Layer 3 of a small transformer language model trained on English Wikipedia (8 layers, counted from 0, width 128).
A neuron adds its activation times its output weights to the MLP's output. To switch it off is to set its activation to zero at one token and run the rest of the model.

Output weights of the MLP neurons that the questions are about. A number n stands for (n - 500) times 0.0022.
n89: 271,475,496,507,339,472,691,536,562,330,456,538,507,517,549,530,422,500,475,710,705,534,300,565,587,637,350,470,413,469,497,342,458,613,634,553,480,577,490,601,503,429,493,458,336,440,537,406,530,352,460,486,490,453,586,290,632,642,551,629,597,462,518,453,668,368,445,440,534,579,412,369,414,640,391,523,592,824,406,212,550,415,545,406,480,405,612,525,487,604,638,383,490,170,446,616,647,423,437,621,670,469,490,624,363,364,507,701,382,547,575,510,716,400,427,738,473,720,443,330,374,649,542,364,528,344,562,473
n125: 697,447,557,655,397,748,524,507,682,433,302,289,511,504,445,500,496,469,605,481,424,439,515,504,332,582,767,471,658,284,560,543,512,324,399,312,629,620,515,655,548,508,536,469,597,385,358,376,671,445,399,508,569,456,345,564,392,424,405,264,588,435,687,496,800,341,607,451,473,660,654,567,555,409,291,464,563,392,519,474,444,440,420,515,540,535,596,330,551,328,363,469,593,555,528,492,547,682,469,754,609,508,426,325,745,623,556,545,335,536,717,237,508,504,531,520,301,572,758,771,469,477,511,522,437,73,251,642
n143: 458,623,635,508,571,595,390,631,753,435,471,637,643,402,820,485,458,638,792,440,248,593,482,470,679,557,464,324,458,379,515,490,542,541,500,710,359,724,662,315,536,386,272,343,409,489,555,318,397,384,405,508,552,402,574,555,655,664,623,659,733,560,675,365,654,473,470,338,366,426,479,686,403,415,389,553,616,188,366,540,616,419,601,417,557,401,578,374,557,372,638,545,457,276,394,492,479,522,428,482,400,418,642,332,623,341,547,573,496,496,634,582,431,435,690,371,753,606,507,439,356,594,451,412,473,292,552,628
n161: 604,557,545,226,519,354,372,547,500,221,571,489,500,465,580,504,610,658,593,508,485,362,374,557,272,480,370,370,697,535,683,607,523,680,625,426,581,761,413,364,400,515,593,398,601,489,507,325,409,582,788,527,466,685,568,462,643,249,386,601,419,603,453,520,646,500,515,458,351,572,475,504,375,740,451,496,480,563,496,644,407,462,531,213,621,461,436,516,657,664,587,669,463,467,636,582,460,559,492,329,663,381,468,534,615,738,590,612,604,376,649,419,463,448,286,176,293,348,361,693,387,658,521,374,692,262,289,320
n173: 361,567,342,508,472,533,593,513,465,620,238,383,517,511,446,674,558,605,739,376,398,535,322,412,769,482,435,674,557,496,610,635,303,391,728,554,435,568,510,729,466,497,589,402,489,551,344,271,567,610,469,583,472,481,544,531,550,510,542,504,454,472,558,436,496,496,433,350,539,662,510,469,544,570,325,546,376,607,497,619,411,545,309,557,520,641,541,519,507,469,569,486,527,531,318,759,604,473,356,356,413,489,503,401,586,437,441,486,816,515,405,666,106,527,403,530,558,234,161,645,633,447,562,500,435,433,440,296
n196: 433,736,466,673,386,454,289,503,721,780,318,599,626,620,524,553,614,468,420,558,514,332,155,514,581,383,531,590,576,359,455,423,460,536,503,280,517,347,648,365,608,602,504,622,405,486,416,380,565,397,563,294,306,410,564,662,427,561,375,485,619,507,735,489,588,575,511,603,504,309,480,570,400,687,464,480,363,322,573,552,629,532,579,671,510,390,459,595,411,486,644,385,657,365,425,599,463,368,419,497,514,525,377,568,26,459,679,497,522,526,615,431,679,430,413,496,601,652,500,364,449,345,543,453,566,560,550,602
n208: 597,872,618,574,421,336,547,503,373,397,439,471,372,643,388,419,433,413,423,500,596,490,379,473,550,479,346,572,413,531,712,490,448,459,334,631,360,444,452,640,292,547,576,323,591,319,497,692,507,529,695,521,642,815,475,632,524,522,290,479,472,538,479,687,379,421,521,446,503,500,311,446,692,595,524,393,607,758,550,556,577,497,307,682,398,574,446,591,516,372,688,566,527,540,453,405,487,406,553,388,326,576,618,528,446,702,419,534,451,460,534,348,410,433,318,435,560,617,280,348,609,465,359,666,528,427,597,544
n230: 660,612,481,515,504,254,656,721,567,656,628,536,462,310,419,458,449,503,268,383,317,550,510,405,521,514,586,508,697,461,469,464,342,472,381,464,415,392,493,486,462,699,563,362,691,366,483,615,470,411,514,366,550,344,722,451,539,570,320,396,546,698,482,489,564,522,320,575,684,493,685,724,446,527,542,473,522,355,445,626,507,517,387,532,561,214,407,253,622,635,566,518,527,431,355,565,641,524,504,776,280,507,533,454,652,564,483,476,386,193,571,768,370,596,471,530,452,370,483,515,550,625,592,490,286,287,567,552
n241: 642,612,515,417,556,378,407,416,654,457,438,471,296,471,554,379,631,452,381,482,399,521,586,560,486,572,483,473,315,731,493,362,357,472,276,489,657,719,702,482,397,583,522,641,615,486,538,296,234,635,521,446,733,530,485,455,721,395,567,518,354,444,666,586,485,507,504,588,578,301,548,655,527,497,619,513,387,654,363,626,514,528,525,514,399,587,382,388,476,521,355,411,408,688,593,593,547,586,525,473,437,157,611,704,421,433,466,438,408,316,824,605,416,404,407,360,507,460,462,670,403,795,608,463,449,571,479,379
n248: 256,419,394,475,260,655,544,352,409,441,619,496,451,485,678,492,626,510,492,653,352,405,493,678,545,266,356,487,160,269,511,582,786,489,649,418,618,624,530,488,422,384,745,437,500,474,522,399,620,235,765,480,492,396,404,286,523,435,595,450,392,607,359,395,581,663,553,246,454,516,434,422,761,489,272,697,299,467,318,412,496,545,389,539,471,508,460,536,689,657,378,607,589,666,624,512,627,656,461,587,677,454,394,420,578,359,630,533,688,352,576,485,537,415,446,644,441,666,504,590,749,569,496,522,535,484,331,691
n283: 563,622,339,658,481,600,544,357,398,447,478,527,654,412,344,254,632,468,395,481,519,429,706,682,575,411,556,489,682,519,450,389,438,304,424,661,466,542,655,562,566,538,294,259,523,503,277,484,482,569,594,767,429,547,694,611,445,462,359,455,461,609,644,456,548,620,728,476,561,550,509,494,568,524,414,485,490,378,478,491,572,544,593,419,344,408,453,602,390,519,639,423,413,705,584,592,521,316,631,543,636,503,491,551,550,254,704,453,429,423,538,423,660,491,464,564,435,594,440,394,379,474,440,445,520,355,378,516
n355: 384,431,570,512,409,285,584,434,547,429,521,369,607,415,528,249,331,516,666,438,637,391,355,587,365,422,433,484,345,423,518,582,744,675,500,526,496,389,716,567,284,808,469,376,589,652,443,603,580,591,457,302,482,412,675,536,662,382,569,279,375,489,329,651,504,689,551,524,799,431,610,482,391,448,754,527,459,504,383,360,592,389,412,622,598,560,431,604,486,678,309,811,574,542,649,515,531,316,812,434,651,646,463,627,493,486,376,365,434,382,645,476,389,408,382,439,521,445,486,493,537,478,341,362,549,565,423,536
n410: 622,524,769,397,548,697,570,352,518,523,500,473,329,508,599,245,550,317,476,619,397,500,637,570,424,174,558,407,429,418,334,545,534,585,412,489,643,315,588,560,648,405,641,363,402,568,467,586,433,478,587,451,522,445,740,708,556,333,374,586,631,507,682,472,484,392,315,702,496,477,514,388,600,760,618,427,496,392,363,621,450,412,415,665,532,409,496,410,468,627,431,656,694,453,554,545,279,392,610,412,401,496,548,193,338,658,540,681,679,597,404,195,468,363,636,438,557,584,565,435,662,556,524,353,721,348,519,536
n432: 416,486,524,500,462,407,557,269,503,200,487,589,453,588,515,582,516,537,676,420,309,522,481,564,462,539,503,454,720,251,500,665,539,433,599,365,803,360,633,500,453,617,405,372,757,519,560,276,313,454,528,457,612,436,641,607,396,555,558,380,481,513,611,473,602,313,545,740,513,510,450,666,432,576,322,476,493,525,575,466,637,645,587,513,426,438,416,500,460,553,622,490,484,447,530,680,619,310,507,506,418,413,336,465,696,515,559,519,448,537,487,632,531,506,422,503,506,488,371,582,448,413,333,455,477,608,580,418
n438: 543,486,581,606,642,160,275,428,507,565,348,479,387,467,525,464,435,494,640,470,467,335,397,418,632,334,522,522,517,530,510,537,470,536,443,388,315,520,458,456,474,578,531,425,513,724,403,560,768,512,445,595,520,455,472,493,714,384,316,477,217,355,608,511,612,359,503,366,424,669,612,671,246,547,480,695,613,439,519,576,542,761,603,356,304,459,618,643,503,510,527,487,436,564,514,594,350,510,507,509,461,716,454,606,474,750,423,497,397,503,510,418,572,513,644,351,577,615,594,595,557,563,435,556,398,465,338,468
n464: 572,565,480,627,458,420,645,424,599,386,508,592,368,340,657,530,298,711,671,658,428,416,448,729,519,700,433,761,543,581,612,522,204,496,476,409,441,434,371,512,530,523,633,457,531,534,669,543,592,762,459,335,681,419,504,371,329,818,492,399,396,412,547,488,602,368,523,323,642,335,243,609,352,270,771,558,456,556,246,467,608,473,361,640,511,193,395,650,661,436,591,357,567,463,536,328,613,616,355,493,599,485,400,630,448,540,380,388,550,420,431,423,571,493,613,315,396,699,395,559,570,736,421,594,291,597,585,398

Each question names a token from some text and the token that comes next. It shows the activations a of the neurons there, in the order above. A number n stands for (n - 500) times 0.0047.

Then comes g, the gradient of the next token's log-probability with respect to the MLP's output, scaled to length 1. A neuron's effect is roughly proportional to its activation times (output weights . g). A number n stands for (n - 500) times 0.0007.

"dge", then " Ke"
a: 464,465,499,470,497,465,484,500,498,499,532,494,476,464,492,477
g: 619,613,437,565,326,614,694,553,588,599,540,499,460,358,397,569,518,811,555,416,548,584,485,580,420,329,476,633,300,550,362,422,561,553,679,532,541,758,352,603,405,443,555,527,494,271,477,722,412,442,632,397,377,380,548,554,534,207,343,636,476,498,429,420,328,401,721,421,604,434,596,446,589,362,486,559,473,479,491,529,588,499,492,688,400,127,560,619,434,579,638,572,659,410,813,233,505,637,377,522,311,432,473,691,504,581,417,672,405,545,481,288,251,389,523,435,485,508,592,439,530,643,448,505,601,507,129,762
Switching off which neuron hurts the next token most? n432

"ne", then "ce"
a: 466,480,482,479,468,487,473,500,500,487,509,465,492,465,474,472
g: 430,393,583,541,434,273,487,414,663,477,560,398,369,533,596,476,463,665,478,608,635,708,394,660,564,685,489,629,467,523,411,494,429,425,531,463,244,461,436,427,536,510,732,526,496,453,381,300,537,386,458,427,588,443,238,323,513,542,400,553,568,486,666,315,579,436,584,611,367,364,549,273,738,398,532,565,446,598,580,590,573,398,475,406,653,717,708,563,721,459,588,710,455,582,592,250,635,462,221,323,246,446,678,426,683,854,566,433,406,495,267,187,357,467,536,598,679,478,726,470,444,545,356,570,456,515,530,591
Switching off which neuron hurts the next token most? n355

" ", then "t"
a: 477,500,467,499,465,465,473,497,492,610,471,464,491,464,464,492
g: 458,519,618,274,577,444,622,652,729,439,500,418,587,331,549,718,377,530,702,580,392,398,495,500,394,613,456,550,608,547,532,460,652,625,451,522,532,528,582,579,700,506,412,553,358,446,515,433,644,394,294,586,523,549,503,278,577,388,316,491,478,594,659,722,168,490,331,461,645,355,729,252,557,596,515,361,509,341,420,564,417,372,399,558,823,786,543,466,505,641,611,411,472,744,446,381,618,461,563,577,518,410,661,232,561,631,514,353,455,248,337,658,272,548,472,224,662,481,474,285,401,490,487,511,512,652,478,425
Which neuron, switched off, raises the next token's probability most? n248

" part", then "ner"
a: 474,468,495,475,464,465,498,477,466,486,947,500,468,466,464,497
g: 514,564,121,500,367,542,666,311,518,377,607,304,460,597,334,251,569,513,563,615,498,598,464,561,514,343,693,300,599,584,682,601,380,414,486,573,460,483,248,433,627,372,615,349,310,476,385,571,488,463,593,491,544,541,249,505,571,407,176,613,600,384,648,611,676,553,647,683,762,667,338,319,460,643,608,791,534,462,495,387,558,552,652,366,615,353,641,551,657,331,418,399,571,516,587,432,515,558,431,538,478,702,436,348,426,449,429,576,503,569,514,711,604,448,252,431,438,491,520,380,460,317,439,621,594,633,739,423
Switching off which neuron hurts the next token most? n283

"ca", then "al"
a: 475,489,477,483,495,540,485,500,480,499,499,482,499,475,749,493
g: 614,694,245,651,582,429,322,634,417,638,591,507,568,425,388,334,364,493,760,403,493,520,357,403,536,528,380,463,465,523,725,405,355,526,474,569,367,481,511,361,270,357,599,541,863,621,597,530,486,236,371,457,550,398,762,350,464,561,747,541,362,325,523,509,430,702,559,438,403,593,580,376,675,763,466,217,668,387,498,588,511,788,461,406,535,664,491,465,483,511,422,392,353,356,480,404,435,392,402,541,652,643,492,647,449,484,389,715,445,705,471,596,555,583,495,604,408,368,330,455,600,773,459,391,334,555,557,491
Switching off which neuron hurts the next token most? n438

"time", then " until"
a: 770,584,496,517,496,490,495,498,500,465,503,482,464,464,485,489
g: 499,755,409,566,681,416,431,574,422,602,646,528,328,620,650,419,542,602,549,364,327,444,450,443,591,576,408,532,507,732,514,434,548,463,457,412,502,176,611,629,381,604,473,470,493,642,626,517,521,578,368,656,549,419,416,407,555,547,616,488,408,458,491,709,662,414,400,625,309,509,302,464,344,634,272,653,204,303,492,212,584,313,464,203,492,630,733,382,448,628,582,424,558,533,538,505,291,685,256,613,709,540,255,550,640,621,648,412,314,399,625,692,523,656,385,555,350,502,477,537,308,478,666,544,545,465,569,623
Which two neurons, each switched off alone, lower its probability most, in order? n89, n410

"g", then "y"
a: 485,577,470,474,498,475,479,484,464,469,482,470,499,609,469,499
g: 591,613,579,538,538,569,676,559,492,680,424,532,527,447,365,307,708,540,589,647,515,610,403,385,564,473,363,592,496,408,560,292,547,527,412,571,656,488,506,544,606,568,559,712,490,525,646,706,533,487,720,498,449,281,495,595,224,579,865,459,462,540,555,533,513,296,357,486,236,416,446,448,431,467,370,302,546,379,427,227,541,557,391,585,561,293,359,539,631,606,498,296,213,714,297,490,498,581,278,426,477,520,380,335,557,305,480,539,630,565,561,829,303,470,468,534,619,600,732,631,510,235,513,517,486,496,692,397
Switching off which neuron hurts the next token most? n161

" se", then "ab"
a: 482,499,478,500,484,487,468,489,492,465,464,488,495,525,479,499
g: 392,431,645,408,439,477,493,615,658,392,640,786,507,230,687,591,575,667,482,584,417,393,572,653,503,513,437,561,532,357,543,699,711,480,682,615,524,680,578,558,390,504,531,488,653,513,538,540,456,416,478,410,523,416,485,330,520,359,477,591,543,390,236,786,528,583,636,563,247,543,641,700,503,560,640,482,601,339,464,420,640,588,538,507,523,420,483,336,108,558,514,527,591,322,422,466,307,273,691,607,431,328,474,515,319,539,364,396,538,257,318,589,189,449,581,557,514,615,419,439,470,808,513,248,545,477,385,573
Which neuron, switched off, raises the next token's probability most? n143

"ic", then "ate"
a: 486,467,498,500,469,481,472,482,474,479,499,498,500,474,488,498
g: 264,434,353,668,437,407,590,325,294,580,465,717,573,302,791,361,472,559,364,385,478,542,354,530,396,479,513,532,689,303,459,444,494,698,596,530,559,532,510,570,403,459,482,568,487,773,400,523,220,550,714,455,320,466,560,410,219,284,436,524,467,437,462,546,234,666,374,508,306,629,243,451,421,530,507,506,215,661,502,577,708,657,476,473,605,331,787,383,513,744,652,440,518,755,558,518,617,532,363,444,497,579,384,603,555,464,410,592,738,556,404,674,491,531,565,436,621,601,444,536,459,653,497,523,508,672,396,492
Switching off which neuron hurts the next token most? n125

"er", then " to"
a: 473,488,498,499,478,483,500,865,478,468,497,487,475,683,532,499
g: 376,575,311,428,257,623,480,572,392,584,383,555,499,463,652,483,529,498,688,474,294,392,475,635,557,401,439,460,532,507,619,519,460,297,592,444,651,455,392,335,482,436,407,477,422,773,268,637,543,160,605,297,678,497,613,496,548,735,630,733,432,719,559,676,788,386,265,580,541,565,355,457,308,498,544,669,489,469,234,461,550,275,384,409,553,363,598,592,547,702,601,471,648,495,294,506,558,446,449,569,627,456,304,467,617,398,649,565,537,363,473,380,670,520,667,723,391,268,634,602,344,589,405,563,597,430,538,500
Which two neurons, each switched off alone, lower its probability most, in order? n230, n432

" is", then " 15"
a: 489,498,464,467,688,477,465,476,464,467,576,499,494,467,488,472
g: 520,567,780,526,504,616,349,683,573,462,484,574,804,720,457,484,353,602,366,257,603,372,317,185,622,711,363,676,519,404,564,533,377,588,584,649,697,563,628,293,441,655,519,670,338,512,497,390,742,517,369,535,245,562,457,531,411,468,153,309,558,370,355,494,371,592,485,354,497,475,436,511,671,402,540,423,225,482,499,388,435,482,421,438,379,650,599,511,451,388,537,430,561,646,643,624,470,528,457,643,674,355,702,570,507,602,429,322,533,261,625,616,502,469,672,632,582,420,433,654,617,471,465,497,454,348,545,371
Which two neurons, each switched off alone, lower its probability most, in order? n173, n432

" people", then " live"
a: 470,478,500,490,464,495,499,495,500,464,549,486,497,573,465,491
g: 578,460,546,411,316,674,471,671,176,511,560,435,691,596,475,467,488,327,618,331,485,781,648,625,403,378,581,319,348,494,682,499,549,476,443,360,519,657,328,467,522,392,420,716,492,441,566,759,385,474,496,531,484,678,488,700,522,621,603,378,330,382,751,481,481,501,306,574,455,590,567,432,467,534,297,706,333,370,559,777,549,276,460,576,546,440,483,613,485,250,511,625,665,667,457,579,497,573,592,503,462,623,620,654,691,475,470,499,427,448,324,478,273,279,398,297,448,606,677,417,429,673,512,367,372,282,667,380
Switching off which neuron hurts the next token most? n89

"s", then " are"
a: 485,598,466,470,485,464,485,479,477,466,482,497,473,592,480,494
g: 460,751,277,502,466,312,273,363,331,743,370,260,565,573,491,473,272,529,321,627,496,616,624,514,541,551,767,526,519,411,533,281,512,481,571,643,589,458,483,451,427,704,550,644,498,380,678,626,485,592,516,527,549,636,527,432,507,419,421,449,455,514,593,461,438,378,650,309,517,450,558,520,348,447,633,543,662,353,480,492,651,454,703,368,493,572,512,347,477,482,390,698,745,390,712,877,473,416,384,479,208,466,705,571,382,550,639,435,506,581,546,427,470,451,615,192,521,499,586,524,403,560,323,327,702,215,636,444
Switching off which neuron hurts the next token most? n248

"ri", then "time"
a: 472,491,498,469,480,486,478,471,493,487,477,704,485,491,635,469
g: 323,424,392,767,388,502,252,490,536,555,369,676,843,570,800,408,527,357,574,268,418,500,552,819,549,596,279,513,414,623,455,717,504,502,525,552,587,555,607,456,521,699,307,568,621,597,585,673,340,528,483,533,767,442,641,577,460,542,402,309,246,626,521,383,542,372,499,259,575,572,489,666,311,463,431,424,417,503,664,523,466,547,411,492,532,472,510,395,548,459,402,559,353,558,439,558,706,479,667,485,509,521,418,699,654,574,434,160,471,478,515,311,355,614,496,589,582,484,387,561,426,411,611,235,260,426,417,542
Which two neurons, each switched off alone, lower its probability most, in order? n355, n438

" ", then "ke"
a: 476,498,464,499,466,522,468,500,484,778,481,486,512,466,464,468
g: 500,373,381,427,643,445,589,381,375,592,317,333,329,659,452,454,773,667,744,769,398,629,724,558,359,194,507,407,556,363,621,483,649,455,593,692,437,474,571,617,592,743,749,525,148,407,355,586,278,492,540,448,669,424,362,546,447,431,394,454,733,603,462,437,457,650,760,484,370,525,677,571,579,185,488,460,500,378,555,491,434,353,440,590,387,481,546,453,397,507,621,599,651,540,496,382,434,395,329,299,356,606,560,435,516,377,618,473,462,358,612,728,463,582,430,462,485,702,471,670,433,449,451,607,458,550,479,427
Switching off which neuron hurts the next token most? n248

"t", then "re"
a: 499,475,491,507,464,470,498,480,490,469,481,472,489,464,490,498
g: 675,323,556,601,477,392,605,495,491,483,593,491,485,594,507,832,503,398,441,593,486,775,596,449,382,540,512,467,457,419,496,595,596,322,433,464,518,568,303,696,410,610,779,554,454,583,141,455,633,510,405,741,310,497,460,588,675,373,692,680,603,356,462,551,392,418,331,643,400,625,328,529,395,647,684,243,439,548,584,417,320,536,344,540,560,359,556,308,357,488,676,390,437,600,472,405,427,717,446,345,384,413,224,458,481,712,562,519,508,637,574,319,469,513,507,368,288,451,607,471,590,666,468,664,556,331,457,765
Switching off which neuron hurts the next token most? n355

"==", then "P"
a: 464,592,466,481,464,499,665,500,488,471,484,489,500,469,478,499
g: 366,422,548,550,666,67,596,357,478,568,418,308,740,612,634,589,513,462,566,305,716,573,668,470,434,276,406,670,425,520,664,519,552,680,382,457,383,445,412,725,371,536,627,404,458,436,664,529,278,583,496,667,544,434,370,492,410,454,510,678,593,333,311,499,545,625,504,621,786,618,575,728,595,718,529,437,489,361,532,556,451,525,197,506,343,574,424,401,530,433,494,561,504,416,601,440,481,456,506,533,696,395,511,621,446,525,413,646,157,412,486,536,572,397,174,494,340,599,668,402,576,390,436,538,487,738,446,491
Switching off which neuron hurts the next token most? n208

"east", then "."
a: 465,464,479,559,470,464,488,499,474,464,484,470,464,571,488,496
g: 575,604,515,565,590,398,483,572,306,624,512,589,348,769,660,555,505,368,454,688,366,331,584,456,593,556,605,466,394,738,585,260,837,548,439,538,539,336,611,567,452,654,283,494,762,368,616,415,300,471,408,424,637,292,346,465,427,450,578,437,532,496,375,669,598,389,450,388,325,648,365,473,479,544,461,400,584,534,530,250,638,265,473,455,522,579,425,194,366,527,506,492,254,634,621,750,615,227,517,540,690,470,514,612,620,465,237,411,523,419,445,579,618,743,383,473,393,537,585,417,611,482,516,684,534,664,520,455
Switching off which neuron hurts the next token most? n432

"-", then "k"
a: 495,500,464,560,465,486,466,469,495,680,469,859,492,464,466,489
g: 494,295,593,587,496,470,615,309,468,354,296,542,575,514,470,527,499,650,469,477,429,486,605,493,553,432,301,616,400,135,699,669,516,630,615,602,348,354,476,685,549,375,684,495,356,325,561,270,410,483,441,678,541,467,467,669,399,243,369,450,542,621,660,632,330,549,582,398,343,671,482,542,390,442,151,688,581,407,519,461,726,514,532,399,502,437,671,545,492,570,606,630,555,525,467,592,442,528,330,550,595,615,617,145,530,396,736,245,533,531,635,627,442,456,316,553,700,582,503,331,652,677,566,361,443,666,443,524
Switching off which neuron hurts the next token most? n248

"ment", then "s"
a: 495,490,500,481,495,677,495,500,500,499,478,487,497,469,488,500
g: 606,564,512,505,415,598,275,405,501,572,654,706,502,518,694,533,552,285,535,598,430,413,677,571,535,741,657,440,613,398,478,496,632,450,562,499,567,454,656,677,379,601,78,433,519,488,556,390,514,420,399,603,704,496,506,581,319,576,72,370,654,561,386,628,657,572,643,451,658,499,346,408,343,596,291,449,390,477,653,489,632,506,539,529,674,387,484,621,244,390,476,600,563,388,290,578,455,640,581,627,482,182,553,475,582,388,436,628,426,452,560,429,486,505,654,456,295,459,433,378,534,339,360,532,641,775,327,394
Switching off which neuron hurts the next token most? n196

"\n", then "İ"
a: 475,464,477,486,580,464,485,498,464,464,464,493,465,478,493,480
g: 411,309,306,605,577,420,579,820,442,340,320,773,448,387,610,359,442,506,480,569,562,700,703,675,763,512,499,655,519,763,446,448,495,413,238,659,658,499,521,612,550,443,623,547,401,580,573,547,621,252,661,432,469,369,495,714,667,458,298,459,491,350,462,439,468,509,554,486,483,296,315,468,622,516,272,483,408,446,438,415,572,633,408,613,369,380,561,618,634,291,649,616,391,474,713,456,376,483,535,682,552,525,659,523,320,365,405,577,520,340,658,364,506,479,591,605,235,507,458,452,538,752,246,397,578,414,414,446
Which neuron, switched off, raises the next token's probability most? n173

"n", then "ut"
a: 584,755,498,487,497,484,492,466,470,480,474,500,488,471,495,464
g: 529,399,602,493,339,563,310,607,579,591,480,730,553,445,562,591,462,410,623,436,657,807,499,481,427,509,306,566,512,312,568,709,536,600,434,523,719,536,473,686,613,550,498,307,304,430,239,665,655,484,500,281,455,625,222,660,479,394,429,532,566,632,515,503,540,586,477,587,378,563,362,344,468,674,275,334,658,508,452,471,312,394,471,341,491,585,563,420,522,324,571,526,297,842,479,431,545,574,656,641,439,323,329,353,500,725,527,383,417,547,465,562,619,586,523,563,379,530,667,329,403,538,345,581,871,408,412,314
Switching off which neuron hurts the next token most? n125

"ab", then "ed"
a: 464,498,500,465,487,683,466,497,483,492,499,464,480,466,517,477
g: 503,492,512,352,404,409,536,696,589,425,480,435,363,430,542,628,653,399,538,548,574,607,399,613,537,390,587,293,733,585,577,654,508,542,528,368,628,496,626,512,420,582,473,484,419,440,474,274,201,294,354,622,475,616,431,555,649,674,657,591,635,396,502,674,540,732,646,437,342,326,405,658,541,792,309,339,575,387,669,456,487,486,348,217,673,609,678,472,564,491,588,548,411,420,542,566,276,533,249,401,484,586,437,388,555,649,414,500,338,310,363,473,584,153,505,434,752,388,412,484,705,609,582,686,613,380,358,565
Switching off which neuron hurts the next token most? n196

" S", then "O"
a: 478,498,772,495,470,465,475,500,484,467,465,482,490,467,466,491
g: 419,452,517,575,483,419,679,588,598,491,868,526,927,474,663,639,498,463,673,359,492,300,432,710,382,364,609,638,498,410,443,649,376,549,529,400,430,464,492,545,471,683,390,545,429,494,249,516,489,456,277,413,686,528,811,360,492,380,519,370,403,441,322,549,682,180,457,322,476,507,526,551,623,498,613,245,534,490,373,778,640,566,435,518,602,554,635,191,426,502,547,609,411,549,438,559,386,625,552,607,459,509,396,561,520,465,269,313,314,525,560,380,484,452,527,539,729,537,539,541,445,436,352,641,666,370,565,403
Switching off which neuron hurts the next token most? n143

"ğ", then "ull"
a: 500,498,500,497,500,485,494,500,698,499,498,479,508,479,483,500
g: 550,407,609,481,233,350,650,608,656,339,483,470,557,449,439,518,321,392,560,354,738,444,325,425,635,551,645,338,443,489,525,650,657,492,440,514,520,405,503,406,457,244,838,531,570,723,574,457,486,346,516,263,316,502,600,440,504,414,542,380,372,267,475,209,320,512,399,600,711,575,471,540,606,537,723,382,405,450,530,529,601,597,425,734,482,512,298,585,694,447,604,643,742,552,202,413,495,452,443,511,419,358,531,545,648,222,542,712,548,403,469,699,648,548,471,535,505,656,522,499,480,621,387,739,437,668,371,495
Which neuron, switched off, raises the next token's probability most? n241

"est", then "n"
a: 478,588,497,473,496,498,492,553,480,482,472,500,500,465,474,973
g: 452,514,402,637,413,420,461,278,601,626,577,463,501,666,355,468,317,684,589,495,486,440,437,619,370,447,689,421,441,495,717,572,382,559,324,504,530,576,503,560,549,646,533,564,526,398,548,387,366,645,859,406,500,484,399,502,407,321,264,474,512,455,324,641,595,502,657,455,575,778,454,514,527,556,429,529,629,464,615,629,325,260,73,488,736,95,566,571,640,563,477,215,396,535,666,437,528,636,529,533,563,562,418,618,451,394,632,761,650,470,606,589,528,462,477,488,514,308,358,416,720,402,525,328,384,498,568,435
Switching off which neuron hurts the next token most? n464

")", then " "
a: 499,490,499,468,466,556,469,500,480,482,466,490,495,604,489,497
g: 576,511,398,438,278,785,691,629,427,401,475,579,494,596,454,298,642,554,329,379,613,632,595,599,337,654,518,494,263,448,570,553,337,694,474,305,540,529,357,562,447,631,452,340,306,500,389,597,650,306,511,684,350,594,515,637,485,410,427,445,505,413,703,492,359,440,277,454,573,479,604,328,382,403,663,539,712,513,585,798,387,499,639,493,412,496,387,648,528,523,438,665,343,349,401,326,610,527,423,834,440,401,540,628,476,613,461,510,479,344,273,341,473,419,807,568,667,532,386,638,669,724,442,503,628,388,445,375
Which neuron, switched off, raises the next token's probability most? n432

" km", then " long"
a: 482,499,467,490,614,492,492,494,489,469,501,499,498,468,493,466
g: 707,498,467,609,577,366,684,526,406,638,440,520,441,186,439,583,553,416,252,540,563,611,660,461,632,488,388,623,337,420,674,672,567,474,427,255,533,469,442,509,647,380,761,361,465,332,804,589,580,684,591,420,460,410,207,457,457,634,316,606,571,613,661,505,574,377,301,412,671,727,489,348,609,450,588,573,440,539,418,627,325,389,473,663,621,444,510,542,354,315,535,616,340,611,361,448,406,289,488,610,448,439,477,246,401,539,376,554,522,508,356,714,595,604,610,448,737,485,444,729,500,477,385,520,308,665,539,330
Switching off which neuron hurts the next token most? n173

"ly", then " ex"
a: 468,477,500,497,464,516,495,796,467,499,475,499,491,467,499,500
g: 564,355,427,437,552,489,636,673,459,489,549,698,397,351,361,432,376,394,575,405,535,766,676,347,406,630,474,631,245,613,429,474,455,587,575,252,626,556,358,485,669,626,722,494,381,496,295,597,556,428,489,575,523,600,482,352,366,666,521,374,608,528,408,386,399,606,397,468,595,251,761,567,522,588,513,626,497,497,550,504,279,321,405,564,837,323,544,489,404,493,469,496,569,607,215,466,668,490,514,607,419,206,478,454,533,443,696,363,539,459,103,600,424,527,612,643,770,680,641,563,402,558,605,428,572,400,493,410
Switching off which neuron hurts the next token most? n230

"-", then "00"
a: 485,499,552,464,469,485,464,473,489,465,509,468,497,481,487,496
g: 541,477,470,725,732,610,346,584,604,346,735,535,651,550,364,492,749,580,464,419,484,254,444,485,725,410,657,507,639,683,551,586,534,407,594,644,585,625,553,358,571,640,433,389,451,425,515,686,617,556,468,524,232,553,438,475,395,301,473,540,365,675,775,568,385,281,502,294,497,445,509,439,459,677,675,599,403,471,350,373,544,295,672,468,382,403,541,531,645,392,634,552,352,598,495,741,600,425,625,521,504,598,751,438,568,243,282,451,452,427,372,367,530,330,658,437,570,252,241,417,377,544,334,397,419,499,581,420
Switching off which neuron hurts the next token most? n143

"lo", then "b"
a: 464,478,494,465,483,500,489,735,464,492,471,488,500,468,505,468
g: 559,448,332,405,728,455,624,326,461,575,345,386,676,483,448,484,369,568,582,339,535,672,576,462,741,771,667,662,385,482,592,630,547,524,446,417,510,366,457,620,602,594,438,462,716,654,522,655,736,541,573,479,568,397,507,464,423,488,243,443,639,653,434,568,396,412,608,686,705,510,606,555,567,355,426,481,398,608,455,538,586,577,309,675,294,405,262,504,373,573,665,323,257,473,557,393,603,679,552,476,597,457,336,667,313,446,444,701,688,407,509,299,417,468,313,320,628,640,396,284,316,474,241,451,400,548,325,619
Switching off which neuron hurts the next token most? n230

" a", then "c"
a: 464,489,478,498,669,492,482,475,473,466,472,466,483,484,483,474
g: 499,256,299,510,550,290,452,599,320,597,378,332,337,503,583,347,347,738,318,523,615,496,479,562,676,484,711,283,582,376,551,566,303,320,645,402,355,439,470,472,333,657,665,454,515,494,598,247,525,545,527,364,508,360,575,364,477,475,288,483,646,577,433,756,325,639,542,830,493,748,566,413,453,518,600,706,448,421,549,512,377,353,535,416,517,480,510,409,410,627,495,670,476,582,647,336,597,667,499,373,569,443,539,818,581,594,532,621,606,419,479,715,554,649,359,218,576,641,456,507,686,374,395,375,593,542,464,524
Which neuron, switched off, raises the next token's probability most? n355